Layer 5 of a small transformer language model trained on English Wikipedia (15 layers, counted from 0, width 96).
A neuron's activation on a vector x is GELU(weights . x), where the dot is the dot product.

Input weights of the MLP neurons that the questions are about. A number n stands for n times 0.002.
n19: 239 -35 -259 -73 -365 40 -124 -325 86 163 -128 -28 82 262 -173 43 -125 129 -248 -119 73 32 96 298 199 -178 140 51 -231 218 -83 -275 10 213 -132 260 40 -28 -29 -202 -98 -123 25 -328 122 73 55 169 3 -263 -150 -143 112 -63 188 127 0 211 5 221 57 -49 -1 -12 20 264 70 37 78 69 134 -77 128 2 -189 -165 72 158 -262 -21 190 -93 128 -132 -185 139 31 26 -96 -113 99 217 50 -61 -119 -17
n20: 40 -157 -13 72 198 -143 -108 41 172 -252 291 -81 -278 103 73 80 -20 -108 120 -35 92 90 35 81 -86 -67 98 106 -66 -16 -80 194 112 -160 53 94 20 -69 88 138 -69 148 -320 41 -23 -121 -65 -115 225 -61 11 -199 207 -11 -267 -148 -48 55 73 -71 -34 0 -94 -22 -205 78 -118 17 61 95 11 -115 -116 -26 -144 -43 -28 52 -8 364 55 -54 132 -18 113 37 54 -70 -8 118 197 -108 -62 -27 6 -28
n27: -19 27 85 78 -93 15 -138 -44 42 -33 43 200 128 -42 112 -222 -51 117 114 15 132 12 49 -98 -90 0 29 -1 45 42 26 48 169 88 -101 -62 -3 -162 32 -80 40 -106 45 78 -48 -99 138 -62 80 -66 114 24 -45 133 -10 -70 -79 24 -30 -144 59 -124 -116 -28 -10 73 154 63 -62 106 -61 -130 -57 60 -137 -110 -178 -52 60 55 -5 -3 105 126 79 9 59 -177 15 -33 49 -96 -98 78 31 -110
n40: -99 -26 12 -187 -228 168 92 13 178 178 195 29 -25 22 -28 358 -23 -2 69 30 -76 285 112 189 3 -60 53 75 -39 -1 -47 127 -114 -226 128 -148 -67 -55 27 139 -128 -96 -143 -4 66 2 31 51 -128 50 204 40 171 151 -71 -78 96 45 -35 36 -221 -67 -6 -227 -287 -117 -36 -117 88 25 -97 62 -66 112 2 112 -114 48 -118 260 -84 146 29 -42 -213 -120 -79 -89 103 49 -114 -2 -24 125 -27 -173
n41: 244 -14 -70 120 178 -91 -74 -77 -192 47 -56 -174 20 -166 -28 45 110 20 40 -217 -40 -109 -212 78 5 -29 178 80 -7 107 72 -96 213 -13 38 -217 199 -73 78 -181 110 -116 104 77 90 241 65 9 85 122 -45 -101 -131 -166 130 -37 -60 188 102 5 -152 9 -49 117 28 -116 -10 -225 4 -79 -223 -119 203 59 -74 -225 -124 101 169 -194 -189 20 124 133 304 -103 119 -53 -25 76 -11 -54 118 -253 172 87
n59: 104 -171 -49 193 56 28 110 -41 -75 284 87 -162 -149 52 -148 -63 -81 -41 -57 56 -123 51 93 -13 174 -182 -130 28 43 -92 90 -268 41 172 -117 -43 -219 -81 -51 106 -138 -146 -52 18 17 132 36 56 69 86 -24 -30 -190 -76 -127 132 -165 126 153 -133 -22 166 5 -160 70 -105 228 38 39 145 10 -125 351 -6 -46 -14 104 -19 -252 -43 -2 -41 223 85 268 64 -140 85 95 -100 14 -201 -99 -65 200 -29
n65: -290 229 -23 195 -187 27 -216 131 -36 -111 2 243 105 53 25 331 135 199 -111 -63 -64 41 -163 129 -51 115 -71 71 9 -17 201 59 89 -23 63 -125 -101 -94 -46 -102 227 109 136 55 -134 -40 -191 180 -180 135 -90 -163 125 -80 49 2 -124 -30 -208 -32 0 -56 71 -46 -24 -86 -26 -215 -24 234 91 -94 -32 -90 235 -62 -92 -62 -258 -193 -21 -134 122 -65 6 109 157 -31 105 120 -129 -117 -154 272 212 97
n73: 87 47 -16 -163 -7 -148 41 -144 -53 -91 59 101 -135 84 -60 219 93 -83 184 109 162 371 -31 48 -109 121 -78 84 -113 117 29 58 -55 0 28 94 -127 -90 57 -73 -119 0 -168 -217 48 -72 -130 -66 112 -156 91 86 133 -3 -384 -7 -138 7 155 3 -37 16 -6 55 -198 40 9 -59 -57 116 104 -180 -154 70 -43 1 1 158 -58 122 -125 286 3 134 -8 -163 -44 -136 164 70 -98 114 -42 236 -90 41
n75: 92 -209 -3 60 16 -33 6 -37 236 -104 82 -90 -88 4 115 59 -57 -152 -219 -4 -5 -62 -63 15 63 -62 -70 76 359 -84 7 79 82 -162 -93 82 4 -153 -150 170 -79 19 11 -65 129 -61 96 -119 -124 -154 -17 -233 -51 72 -23 -38 -3 -26 27 177 -86 -78 -42 -7 -8 153 28 30 57 -79 27 217 237 170 -67 79 -217 -82 -62 -64 2 -10 31 -28 26 171 4 216 -58 94 -41 206 -87 43 -55 -79
n121: -33 62 -38 -176 -71 94 -260 145 36 215 76 10 -205 213 -111 7 4 -242 105 241 -12 -50 56 34 126 9 -39 -53 -5 -10 -105 183 218 46 -136 42 105 -176 78 9 -1 -2 -93 -85 32 26 -47 -238 15 55 -96 -187 84 32 306 31 -4 -159 44 32 -81 95 60 23 5 -192 -50 38 76 78 150 -284 6 -100 99 -3 121 123 65 62 -130 -277 50 -137 79 44 -111 80 -166 10 -2 -117 -74 -24 125 79
n127: 186 -47 -161 46 -35 -175 -59 173 -109 -71 68 0 21 -174 -176 133 -33 -211 71 188 337 108 -81 88 77 220 21 -36 58 2 -58 83 -186 -283 -42 -8 0 -39 46 21 279 -60 56 210 -230 -113 93 111 -37 -121 -25 -202 18 5 -130 -58 16 293 174 -24 99 -153 -24 -228 52 105 -73 129 -150 -122 -179 99 100 18 296 6 -148 178 36 -280 -286 90 -240 -12 -262 -95 2 21 272 75 78 -178 -10 178 50 36
n130: -28 -150 96 121 -81 -71 -35 -141 31 32 47 -98 136 -15 214 9 -282 -161 36 78 131 30 -87 31 67 -2 101 45 78 268 -114 18 -109 8 142 92 -36 206 88 169 -42 -214 83 -61 -21 7 -14 -134 90 -213 208 183 -44 110 -112 -72 64 -67 48 65 112 35 -45 -48 -64 51 161 53 56 99 -159 -13 46 -76 284 190 -155 56 142 7 55 -277 114 -124 -19 138 -288 -101 -63 -83 -189 99 -279 -71 -245 -118
n139: 39 60 71 -202 -189 -13 -7 81 -201 99 -175 167 -160 280 -110 47 -116 191 -132 38 -305 35 -28 50 -69 -53 -191 -14 126 206 -294 37 -6 57 -83 -23 13 -152 -117 102 127 150 -108 182 154 -124 205 142 51 -63 114 27 -85 109 34 -71 -50 71 5 167 -103 -82 -9 62 -50 141 23 -24 30 -34 -11 26 308 68 -135 -12 -119 -150 -32 59 58 42 -66 -11 -88 164 -55 -58 -15 92 81 -139 -133 77 -30 26
n148: 99 104 96 154 125 62 153 -42 49 -62 -15 9 4 -270 -19 -181 24 94 -50 -205 -49 -33 -127 127 28 -2 -89 -52 275 -121 -3 -334 -176 40 -114 189 71 -41 81 337 9 16 -169 19 -25 -137 12 136 -99 -21 114 -126 -40 -188 13 84 -182 -10 181 129 82 -283 -35 51 -15 147 -33 -106 -317 -120 186 107 69 101 66 -158 -84 -108 -83 -201 -118 94 218 183 123 129 -331 -26 -69 84 61 252 -14 221 100 -137
n170: -21 77 -46 270 -126 69 14 -331 -278 4 -90 -15 99 254 32 -168 -111 -30 46 116 -309 259 -143 176 188 -148 90 230 -35 107 -210 163 118 73 22 -238 -177 209 -60 -40 -63 -24 237 190 10 89 -192 -43 -65 4 129 -259 141 -174 86 98 60 45 43 273 -187 -150 -91 73 42 -22 -14 20 246 114 -127 23 138 -194 84 222 -252 -350 -59 -62 -110 159 18 224 85 -13 102 30 -165 -85 105 -155 -148 40 -54 -104
n172: -158 42 -2 123 89 47 92 102 2 139 -97 -47 85 91 -176 26 -264 6 -129 -143 -57 53 -165 -272 -63 273 114 -114 31 337 58 -395 -10 12 -150 236 66 60 7 99 -195 108 216 -190 -43 240 -89 179 -230 91 -35 -93 14 12 152 -120 -101 101 186 -165 7 186 -261 109 -64 73 -39 64 67 -86 253 25 232 221 -20 -211 -159 -168 -106 -145 -89 -33 -181 28 -59 113 33 56 96 124 96 -116 54 -118 205 49
n183: -28 160 -20 9 -18 65 -13 -106 26 5 27 50 -74 58 -11 -50 67 182 150 9 11 55 240 -22 26 -111 -45 -49 100 -63 -27 30 -58 -163 -155 -4 -168 -252 98 23 169 -105 11 134 246 166 -158 -21 19 139 17 -16 173 59 77 90 85 -2 191 -76 -85 -182 29 -143 -136 -183 -111 -121 260 -30 32 -168 105 -52 -90 172 -248 -26 -17 -52 255 198 20 -103 -188 84 -55 92 -210 -189 53 -103 -110 171 31 -42
n188: 45 -192 57 132 175 -103 -133 67 263 -63 142 -211 -3 83 -81 -197 93 15 -137 12 -42 58 187 -116 4 -90 -143 123 220 -223 44 123 50 156 143 83 141 17 63 153 130 128 -18 33 188 -23 114 -85 -23 -89 -34 -9 265 6 -6 -45 -251 15 -134 -67 -23 177 -114 58 19 -119 -259 113 -13 96 -139 -135 31 -205 42 -192 1 -77 -26 190 -62 14 32 96 -17 -121 -245 56 -25 16 108 34 -180 -19 -88 2
n197: -117 -17 131 -357 -73 37 -70 66 130 108 -43 69 -62 -122 -216 183 -77 66 67 74 -24 40 -271 314 47 -25 -132 -26 66 -63 -96 16 11 -149 45 -88 -350 121 161 -79 127 99 191 -220 -127 49 113 64 109 -56 -70 -42 164 68 160 -102 180 24 -121 -94 126 25 161 -269 -137 61 41 -91 124 28 159 117 127 19 -121 32 136 31 -87 -83 -18 20 51 138 14 -48 -17 73 -88 -40 -49 194 -26 26 -22 -227
n215: 168 235 137 11 292 23 -88 -329 -113 -67 -94 26 186 -80 317 61 -79 -136 164 -63 -99 98 59 338 -194 53 -125 127 3 62 -97 -64 -9 -24 -30 139 -141 296 139 -465 -82 97 49 18 31 157 69 191 -84 79 149 150 -39 -206 -149 42 -33 128 -187 -99 21 73 -51 113 62 -28 124 -284 79 66 -124 -170 118 -92 -21 212 -9 181 114 63 -195 63 174 -119 -20 -237 70 -180 -41 -26 7 -192 -329 -197 -35 4
n238: 154 44 157 4 -129 -302 41 -70 -68 -103 77 -94 -170 -3 54 -108 4 52 -5 100 -63 115 -146 119 56 59 29 95 297 -78 -18 17 44 53 24 3 205 -4 -151 -48 6 -235 -89 182 67 6 35 -92 -66 -131 144 77 232 -81 -94 -77 -236 22 113 -11 71 124 103 -140 -102 101 -147 -168 -69 -50 189 -120 41 -31 90 -174 -25 -124 225 -27 -14 193 68 54 -159 -1 82 -2 -196 43 -104 145 -43 -53 33 42
n239: -181 -65 70 -159 -124 -134 27 124 -88 -191 -47 315 46 -78 25 -46 -344 16 91 29 57 11 -33 66 -85 -71 -110 -84 5 -44 150 -159 75 70 48 -1 -49 102 26 113 26 -101 -46 190 4 80 -155 27 126 174 85 64 -69 117 45 83 -133 -163 -171 -30 161 -75 -55 -106 203 -71 -192 -73 9 21 -22 -205 -88 -104 301 49 50 323 32 61 -137 115 -118 60 62 7 25 -165 78 144 -117 40 -86 175 81 -90
n244: -126 116 57 197 -60 -83 156 -78 -154 151 -86 -206 -35 134 -31 -33 -102 24 62 -3 26 -44 178 195 -94 138 69 -67 56 59 44 5 -35 -75 -67 25 9 -6 -55 -190 -100 -59 133 113 36 -81 -105 185 57 44 -112 244 -198 84 141 -5 6 121 84 140 24 208 21 -34 -217 -3 -373 -34 12 4 -75 -165 -196 250 106 13 -168 30 61 -60 -74 -87 -33 -90 -29 -25 -28 41 -81 -4 11 0 104 77 -145 56
n252: 158 19 29 88 -23 -133 70 84 283 44 -58 -194 -165 48 81 21 9 -94 145 -20 135 18 179 -210 48 -212 -230 -58 75 165 -118 -1 145 36 -217 -6 -36 -253 -45 54 -160 -250 -46 27 150 46 -155 134 162 -168 -110 -93 -80 124 87 -71 72 -46 305 99 -13 213 -168 -22 -81 138 75 69 -106 -81 -44 -145 124 -8 -3 -231 118 -29 83 -142 22 23 86 26 -88 35 -24 -90 120 -107 -46 -26 102 -23 166 122

Each question shows a token from some text and the vector x that enters the MLP there. A number n stands for n times 0.0087.

"ed": -300 109 81 85 -72 137 10 -204 101 -159 69 -208 68 182 -153 -300 126 -79 -41 -34 -120 -307 -65 -4 40 -56 21 -29 13 95 -30 193 38 213 48 -15 150 -243 -86 279 -100 244 -105 98 25 -59 77 19 112 34 115 128 -47 -57 -196 -91 64 47 -215 86 148 -12 -52 -69 -46 -49 109 -120 -34 -175 114 86 -49 32 177 29 16 61 -114 -174 62 103 -27 41 35 -104 1 77 208 -9 -239 17 101 -53 28 228
The two highest activations, in order: n148, n188

" A": -237 45 -42 -108 -58 23 26 -163 102 -103 197 -111 46 -33 -158 -363 86 -85 -23 112 -272 -259 -20 -3 -8 189 30 -39 -5 141 157 193 98 194 9 35 48 -51 -166 248 -106 82 -91 129 -75 -51 -76 120 292 61 60 117 -42 -25 -165 99 58 86 -198 -80 132 -53 -21 44 -137 65 159 -113 -26 -128 125 50 -251 49 86 48 54 -90 -63 -36 1 93 5 64 -67 -236 168 58 8 -37 -157 22 81 -116 40 243
Which neuron lights up most? n238

" of": -301 -8 -58 -54 -134 92 -4 -237 7 -91 63 -142 133 32 -200 -294 126 -188 85 90 -165 -58 15 -201 65 -20 160 52 -21 191 67 162 113 150 -29 -17 6 -118 -4 236 -142 209 -130 -41 30 -38 -84 63 124 98 125 57 -31 -31 -25 92 111 166 -164 -65 195 -29 -41 63 -93 -151 257 -89 6 -251 220 -68 -208 69 289 20 86 26 -48 24 127 20 -85 -36 -45 -113 -19 85 48 -11 -115 15 -60 -206 40 228
Which neuron lights up most? n121

"F": -142 -52 98 -172 -10 83 -22 -84 94 -133 148 -131 57 -7 -206 -380 133 -32 -72 70 -126 -315 -13 -118 8 46 65 -4 111 181 124 177 123 104 -67 73 46 -44 -226 237 18 150 -36 116 84 60 0 26 75 81 88 68 -114 42 -171 78 17 133 -231 -29 226 -151 -51 -21 4 124 142 -78 -12 -193 114 22 -197 -139 67 -36 71 -8 -195 -33 83 115 -40 79 -18 -241 -99 235 124 -19 -145 59 9 -78 -2 230
Which neuron fires most, and how strongly? n188, at about 3.4

"4": -157 105 -31 -84 -161 76 -17 -190 16 -82 56 -128 50 16 -141 -185 179 -73 55 83 -158 -264 21 -129 -57 46 87 -125 -37 274 5 166 41 67 16 -45 2 -99 -187 316 -30 192 -126 132 151 66 29 82 183 175 18 71 -157 -10 -171 36 136 136 -146 -5 198 -135 2 59 -60 75 143 -180 28 -171 41 68 -185 41 178 55 -10 17 -166 -22 148 89 -35 -30 -13 -115 -15 264 49 -82 -289 41 155 -208 -68 160
Which neuron lights up most? n139

"le": -311 179 64 -103 -144 35 -18 -113 90 -117 54 -124 -28 158 -71 -260 200 16 32 39 -193 -214 83 62 37 -14 182 -65 42 125 -34 156 57 191 -28 -21 106 -80 -180 266 -111 186 -78 -50 -64 41 -24 137 200 100 111 22 -112 -76 -19 10 91 106 -201 -144 221 57 27 -68 -73 64 255 -21 -91 -199 96 -13 -331 -35 146 139 91 -48 -177 -61 -9 66 65 -71 -25 -266 -24 18 48 83 -210 20 27 -83 12 149
Which three neurons fire most, strongest first? n65, n244, n121

"n": -217 128 -4 -143 -47 -53 48 -215 77 -122 150 -204 -41 90 -90 -162 126 9 195 87 -150 -139 -78 101 -87 52 191 -55 -113 60 83 117 72 147 -46 -34 98 -47 -153 238 -36 184 -106 91 83 108 -39 4 133 -5 119 154 81 -115 -117 4 169 62 -245 -178 166 69 100 -163 -38 -171 95 -21 79 -238 127 74 -52 63 145 127 -32 -30 -126 -61 -28 226 -33 -27 51 -214 32 57 -5 -26 -346 37 3 -215 20 225
Which neuron lights up most? n238

"oun": -261 240 -13 -127 46 -1 -129 -181 66 -217 144 -284 -44 117 -43 -132 18 -108 106 -26 -179 -287 28 -35 44 99 87 -53 -130 136 58 140 128 182 -16 10 24 -227 -62 213 11 129 -56 16 -24 64 -10 55 157 67 68 142 -178 -90 -189 26 251 106 -107 -51 214 45 22 89 -32 -18 172 -42 84 -213 39 -41 -174 59 79 8 161 -3 -101 -76 136 59 17 -86 -1 -126 -125 101 43 -51 -261 43 -86 -120 137 304
Which neuron lights up most? n121

"0": -154 19 19 -137 -121 100 59 -132 47 -3 92 -166 30 7 -89 -149 76 -107 45 124 -129 -270 31 -13 22 85 137 -163 -159 197 60 152 -9 39 11 -67 -17 -81 -60 259 -34 194 -9 83 15 104 -24 90 186 74 -1 105 -161 6 -183 88 142 58 -292 11 161 -128 -66 -14 -42 43 157 -160 -110 -227 2 14 -194 47 223 91 -31 143 -144 32 57 190 -47 -81 -97 -224 9 295 138 20 -245 58 134 -177 -13 175
Which neuron lights up most? n40

"ur": -194 24 34 -111 -24 49 28 -133 107 -154 91 -144 47 52 -140 -214 53 -127 68 -10 -231 -349 13 -84 50 89 -27 -81 9 226 -71 183 108 55 -65 14 64 -199 -135 242 -98 163 -100 -77 -83 -90 73 72 86 145 21 138 -137 -80 -83 0 220 107 -14 -65 230 13 215 232 -40 164 142 -1 -30 -199 164 200 -215 53 100 57 45 -66 -85 -175 -19 54 -69 -19 -57 -215 83 123 22 -77 -185 143 10 -182 71 244
The two highest activations, in order: n172, n75

" ": -263 -13 21 -161 10 104 -5 -112 0 -44 145 -113 103 -26 -150 -352 137 -107 112 4 -116 -205 146 -70 -96 37 124 -53 -54 215 -70 124 120 156 -57 28 -116 -90 -32 269 -48 376 17 34 123 -18 -85 -65 182 10 38 14 43 -49 -119 62 142 138 -213 -67 147 -117 -63 24 -11 -28 85 -153 -193 -138 26 -43 -170 -27 181 191 -64 7 -128 84 89 134 111 -25 38 -18 99 167 -6 -96 -252 127 68 -133 -76 267
Which three neurons fire most, strongest first? n20, n183, n188

" |": -84 18 -19 -64 -46 128 -167 -79 -9 -37 71 -169 97 66 -196 -342 94 63 50 122 -126 -298 -1 -59 -6 65 75 -16 -58 201 109 193 -135 80 -97 60 2 -133 -81 228 -16 194 -29 75 32 -62 -11 51 189 160 12 27 -28 4 -138 -54 200 146 -145 -34 201 -180 -59 -109 28 -38 145 -107 -137 -227 17 -23 -207 86 187 80 -35 66 -60 -92 37 228 -114 -18 9 -111 124 149 42 -37 -224 82 5 -140 64 301
Which neuron lights up most? n127

"ad": -392 108 -96 -76 -140 68 123 -115 120 -134 96 -187 109 217 -102 -195 113 -171 -39 45 -156 -274 6 -36 -100 42 65 43 -46 63 22 153 83 87 31 -22 186 -196 -100 271 38 79 -188 -16 -36 -99 -14 18 100 239 -37 137 -65 88 -76 31 181 148 -198 -38 170 -120 -100 -41 46 16 55 -7 -27 -126 103 11 -163 -6 121 -58 24 51 -113 -89 133 207 58 -66 -56 -206 24 98 137 -47 -205 31 65 -77 13 347
Which three neurons fire most, strongest first? n65, n244, n239

"ch": -191 110 47 -201 -55 96 6 -85 79 -176 51 -180 16 100 -316 -177 88 42 58 -5 -172 -165 48 -37 -11 13 64 9 17 189 -21 141 30 41 -23 91 96 -34 -149 307 56 162 -157 -57 -33 -76 -3 129 107 15 46 140 -46 -82 -48 24 45 151 -203 -140 165 -160 199 91 -87 -66 287 -101 -56 -207 64 185 -70 109 78 252 49 -39 -175 -107 157 -57 -32 68 -43 -158 -51 48 0 -119 -141 64 124 -199 -61 321
Which neuron lights up most? n139

" In": -277 12 26 -51 -124 -32 -41 -156 80 -178 204 -194 40 -18 -140 -344 9 -108 174 59 -241 -162 20 46 17 60 151 15 -63 119 166 136 190 155 -109 41 0 18 -99 147 -122 145 -91 83 106 -22 -32 90 167 66 22 211 -101 -26 -177 14 218 107 -147 -66 137 -131 -21 -9 -133 -12 146 -32 50 -217 201 88 -162 20 206 25 -73 37 -95 -40 169 -52 -55 -7 -1 -79 3 99 47 -131 -224 88 40 -113 60 308
Which neuron lights up most? n244

"l": -129 145 12 -167 -16 90 29 -275 78 -121 47 -172 33 48 -100 -175 128 -37 56 110 -185 -274 -120 -30 -13 50 194 -2 -124 69 -24 169 101 130 -68 -35 67 -56 -246 284 -34 219 -30 -31 114 -174 -119 111 132 62 48 -23 28 -100 -84 -8 189 150 -182 -72 166 -20 -50 105 -56 -32 221 8 -86 -282 39 136 -86 47 100 194 7 12 -158 86 154 160 26 10 -18 -286 -51 187 79 -26 -212 2 19 -109 -26 204
Which neuron lights up most? n170

"r": -167 15 47 -120 5 157 4 -150 -6 -98 66 -102 -25 10 -132 -292 127 -31 179 60 -167 -221 64 -2 7 159 46 -49 -29 148 -151 101 152 192 -35 -86 151 -123 -258 158 -41 147 4 22 45 -62 -55 106 103 192 13 -9 37 5 -65 -41 180 70 -205 -89 221 132 -89 106 60 66 90 3 -143 -276 -62 82 -217 -3 62 126 157 96 -177 -19 39 121 -9 60 81 -193 -7 179 -19 -193 -212 -84 -42 -141 108 303
The two highest activations, in order: n121, n252

"ic": -169 51 57 -85 31 43 -8 -170 -26 -167 213 -183 73 148 -134 -156 95 -2 75 1 -260 -181 48 75 141 63 7 19 -17 79 84 162 -1 19 -22 -97 -119 -38 -228 282 -43 46 -29 -65 12 -10 15 -16 270 187 40 89 -149 -83 -100 12 -47 242 -224 21 130 32 -43 -63 31 -42 71 -114 -113 -168 134 100 -132 -27 134 351 21 47 -166 -112 -27 134 -10 -134 -132 -108 -27 113 193 -24 -252 124 56 -191 104 239
The two highest activations, in order: n59, n40

" in": -242 4 67 -153 -93 2 -46 -196 45 -113 108 -232 86 -22 -130 -354 91 7 171 45 -201 -143 -94 -21 29 101 117 49 7 192 128 241 156 178 0 -70 11 -64 -9 174 -119 156 -44 22 -29 -49 38 80 148 -44 16 97 2 -65 -121 -36 173 178 -206 -22 230 -150 32 -28 -76 50 149 -55 -25 -217 150 -25 -60 -11 234 26 -28 -61 -48 -52 128 -65 -125 -120 -76 3 -29 100 87 -39 -200 79 70 -178 93 298
Which neuron lights up most? n130

"y": -130 74 -26 -157 -5 175 49 -130 66 -78 80 -186 -23 -11 -164 -178 63 -53 41 -6 -109 -221 4 -35 50 4 62 -40 16 106 102 212 4 133 -146 -69 4 -18 -100 365 2 130 0 56 -19 22 -118 10 299 192 119 122 40 27 -180 -13 57 173 -181 -99 230 -53 33 -46 -67 28 11 -9 62 -281 16 118 -85 86 106 64 42 25 -145 -124 60 60 4 -102 -2 -257 130 39 -1 -95 -225 124 143 -327 -83 170
The two highest activations, in order: n197, n244

"|": -103 22 55 -106 -63 101 -100 -159 -24 -11 76 -85 200 151 -298 -202 43 27 76 101 -172 -245 -1 10 56 89 114 -21 -64 174 106 121 200 154 -152 -89 7 19 -127 216 -137 211 -118 53 330 9 -56 64 123 0 21 -8 -106 -100 -123 -34 185 28 -267 16 205 -255 42 133 58 154 121 -131 -141 -179 73 -82 -166 1 22 56 -79 -6 -82 23 134 115 -2 34 12 -154 126 168 -11 -76 -188 65 16 -220 43 159
Which three neurons fire most, strongest first? n19, n170, n139

"am": -220 25 124 -265 6 127 97 -104 56 -65 49 -101 118 100 -128 -225 146 -51 -22 13 -44 -252 -89 -48 82 26 118 -45 -18 124 -36 194 99 -39 -106 -71 -54 -172 -14 232 -73 223 -106 19 5 9 14 86 172 -28 -90 181 -128 6 13 67 157 140 -220 -155 228 -134 14 -6 -35 121 112 -73 39 -252 59 100 -217 86 106 196 53 39 -104 -204 3 127 77 -38 36 -347 46 177 -17 -6 -145 56 61 -241 -36 226
The two highest activations, in order: n197, n244

"or": -176 51 55 48 23 39 7 -189 86 -138 243 -156 83 45 -60 -208 201 -6 78 -37 -213 -231 -52 12 49 62 112 -158 39 178 -18 174 87 166 -30 -86 76 -98 -150 210 -113 292 -154 22 106 -136 -89 96 127 33 10 -6 -166 -44 -145 41 201 126 -149 42 139 44 -20 42 -42 40 9 -9 -8 -307 76 199 -165 -27 3 0 99 16 -95 -221 -157 203 75 19 -136 -163 -47 18 14 -45 -167 139 199 -225 99 254
The two highest activations, in order: n148, n252

"on": -349 45 -39 -274 -67 97 -32 -188 40 -173 152 -95 52 94 -140 -211 60 -60 70 -33 -46 -297 4 15 1 20 111 -57 46 279 73 134 124 56 -119 15 5 24 -84 299 -33 162 -86 -14 -58 82 -29 13 136 -3 18 100 -106 38 -35 45 183 143 -169 -56 185 -8 210 44 -104 -40 148 -147 74 -120 142 -80 -10 -2 172 99 -38 28 -138 -315 -34 71 -101 -73 20 -198 6 143 165 -36 -211 27 67 -188 79 258
Which neuron lights up most? n172

" re": -304 14 63 -75 -100 -53 -157 -187 61 -52 126 -142 35 159 -34 -358 4 -37 176 -29 -158 -242 51 -100 186 242 108 -36 100 156 72 174 193 121 -49 57 -38 -15 -74 178 -88 209 -94 44 -46 -91 -35 -3 175 35 16 14 -53 -56 -44 45 207 134 -136 -106 246 -117 -6 -61 -28 24 205 -157 19 -138 36 77 -166 -44 126 180 -44 -118 -108 -38 49 105 35 -25 -146 -109 12 48 183 -36 -126 -89 -8 -131 -113 292
Which three neurons fire most, strongest first? n130, n170, n27

"st": -237 -65 54 -128 -40 -8 117 -254 73 -137 90 -61 -77 121 -140 -135 69 -80 70 -71 -221 -185 -47 29 4 42 178 -87 -36 215 21 227 2 231 -152 37 101 -93 -137 204 6 238 -121 15 -42 4 -23 53 175 137 141 -2 -70 -54 -153 72 239 186 -181 42 154 -138 159 -98 68 -161 193 -213 -117 -88 237 42 -14 85 176 132 91 22 -138 -87 -31 43 -43 -52 -149 -146 -106 84 54 -83 -144 -17 7 -159 -12 248
The two highest activations, in order: n139, n121

")": -110 44 98 -111 -127 148 -2 -19 13 -39 140 -240 69 34 -144 -319 65 -49 99 22 -148 -219 -24 -136 -57 85 237 82 94 161 78 130 -62 14 -33 -46 2 -40 -21 196 -160 288 143 12 119 -25 -28 28 192 110 21 18 31 -87 -212 10 136 47 -169 -15 162 -193 -15 176 -119 -99 85 -186 -87 -207 21 86 -158 -1 107 202 72 7 -210 -22 88 100 4 -78 228 -184 59 81 -66 -6 -239 82 97 -168 -1 253
The two highest activations, in order: n170, n41

"is": -193 -15 89 -152 -23 -23 110 -175 46 -108 23 -188 196 61 -7 -264 5 56 114 -121 -207 -321 -65 0 24 73 24 33 -50 195 51 155 127 96 -57 -141 25 -118 -41 119 -6 292 140 -1 -62 -70 -4 201 186 155 -96 79 -24 -53 -39 -9 68 132 -248 27 107 -179 51 36 25 18 68 -56 -3 -253 91 7 -99 -39 167 58 140 50 -158 -176 165 110 -9 -21 -5 -107 85 39 210 -35 -280 -93 62 -78 -38 286
Which neuron fires most, and how strongly? n65, at about 2.9

"s": -327 23 -39 -183 25 116 -50 -190 65 8 90 -238 -3 121 -111 -230 137 -47 119 -17 -185 -189 -38 18 54 -24 185 116 -44 109 -52 284 68 151 19 29 55 47 -146 226 -65 204 -23 23 64 26 -6 97 140 95 40 170 51 -130 -109 117 127 86 -202 -136 136 -87 77 63 14 -179 161 -163 -38 -207 48 46 -175 181 95 -36 74 46 -61 -145 41 92 13 -105 -72 -276 36 -8 129 -53 -206 48 68 -141 -155 226
Which neuron lights up most? n215

"m": 0 2 83 -169 -109 78 45 -165 79 -70 110 -198 26 -40 -116 -254 -24 -5 173 100 -187 -148 121 -95 96 65 87 -15 -39 22 -19 182 110 212 -66 80 190 -42 -240 182 -105 232 -79 76 125 -5 8 94 117 28 -22 85 -120 104 -203 36 -19 97 -223 -34 169 -95 75 -72 32 -79 194 -106 -63 -280 73 36 72 30 58 171 -40 90 -120 -213 7 182 4 -42 19 -407 72 181 165 -157 -155 98 -37 -108 -79 188
Which neuron fires most, and how strongly? n59, at about 1.1

" D": -210 62 88 -103 -13 3 -46 -159 176 -71 182 -129 99 79 -145 -449 53 -88 34 74 -181 -321 -6 -108 3 36 183 8 -129 128 41 151 66 216 -81 36 -41 -207 -248 235 67 82 -49 120 3 69 17 33 129 128 100 104 -55 1 -175 9 107 -9 -94 -91 197 -105 -71 49 -29 65 124 -87 -136 -124 107 34 -148 -105 118 50 -19 122 -75 -71 10 99 -19 28 -102 -218 144 132 14 -108 -110 76 34 -60 89 306
Which neuron fires most, and how strongly? n27, at about 1.4

"and": -331 -24 -1 -12 -51 52 48 -116 153 30 102 -123 11 65 -165 -182 -68 -34 -86 -67 -170 -173 -60 33 -1 -63 149 -15 -62 97 28 201 60 125 -92 -112 202 -55 -147 280 -16 207 5 -13 48 -60 170 20 185 185 13 153 -134 -52 -91 7 171 158 -236 -48 205 -134 92 -67 -51 106 5 -131 -131 -233 186 131 -62 14 163 193 4 92 -162 -53 72 184 37 -82 -111 -252 94 50 79 -64 -183 68 88 -174 -112 169
The two highest activations, in order: n40, n244

"an": -319 119 16 -76 -180 84 -45 -235 20 -48 106 -117 82 79 -80 -194 -4 -60 16 -73 -25 -354 -32 31 6 19 23 98 -25 44 43 123 129 156 -29 -77 -17 -35 -105 285 19 372 -151 80 -178 32 66 98 191 53 -84 144 -114 -59 -164 33 149 147 -209 -36 152 -48 78 8 11 14 209 -96 -100 -263 41 146 -9 16 134 106 -20 36 -117 -197 85 165 -1 67 -89 -160 27 43 41 -3 -240 44 99 -129 84 206
Which neuron lights up most? n65

"ir": -163 66 -26 -43 -4 82 -13 -183 125 -143 75 -278 101 61 -85 -253 155 -89 46 -15 -167 -215 -40 -78 79 190 -83 -90 -10 154 -64 171 52 126 -59 -77 82 -134 -171 228 46 55 -159 50 -38 -111 12 55 67 332 20 106 -61 -2 -206 12 173 140 -209 25 163 1 -59 -16 117 152 95 50 114 -254 73 183 -103 -49 50 133 -50 53 -178 -79 -91 131 76 -9 -39 -220 89 89 89 -93 -186 41 89 -215 59 269
Which neuron lights up most? n75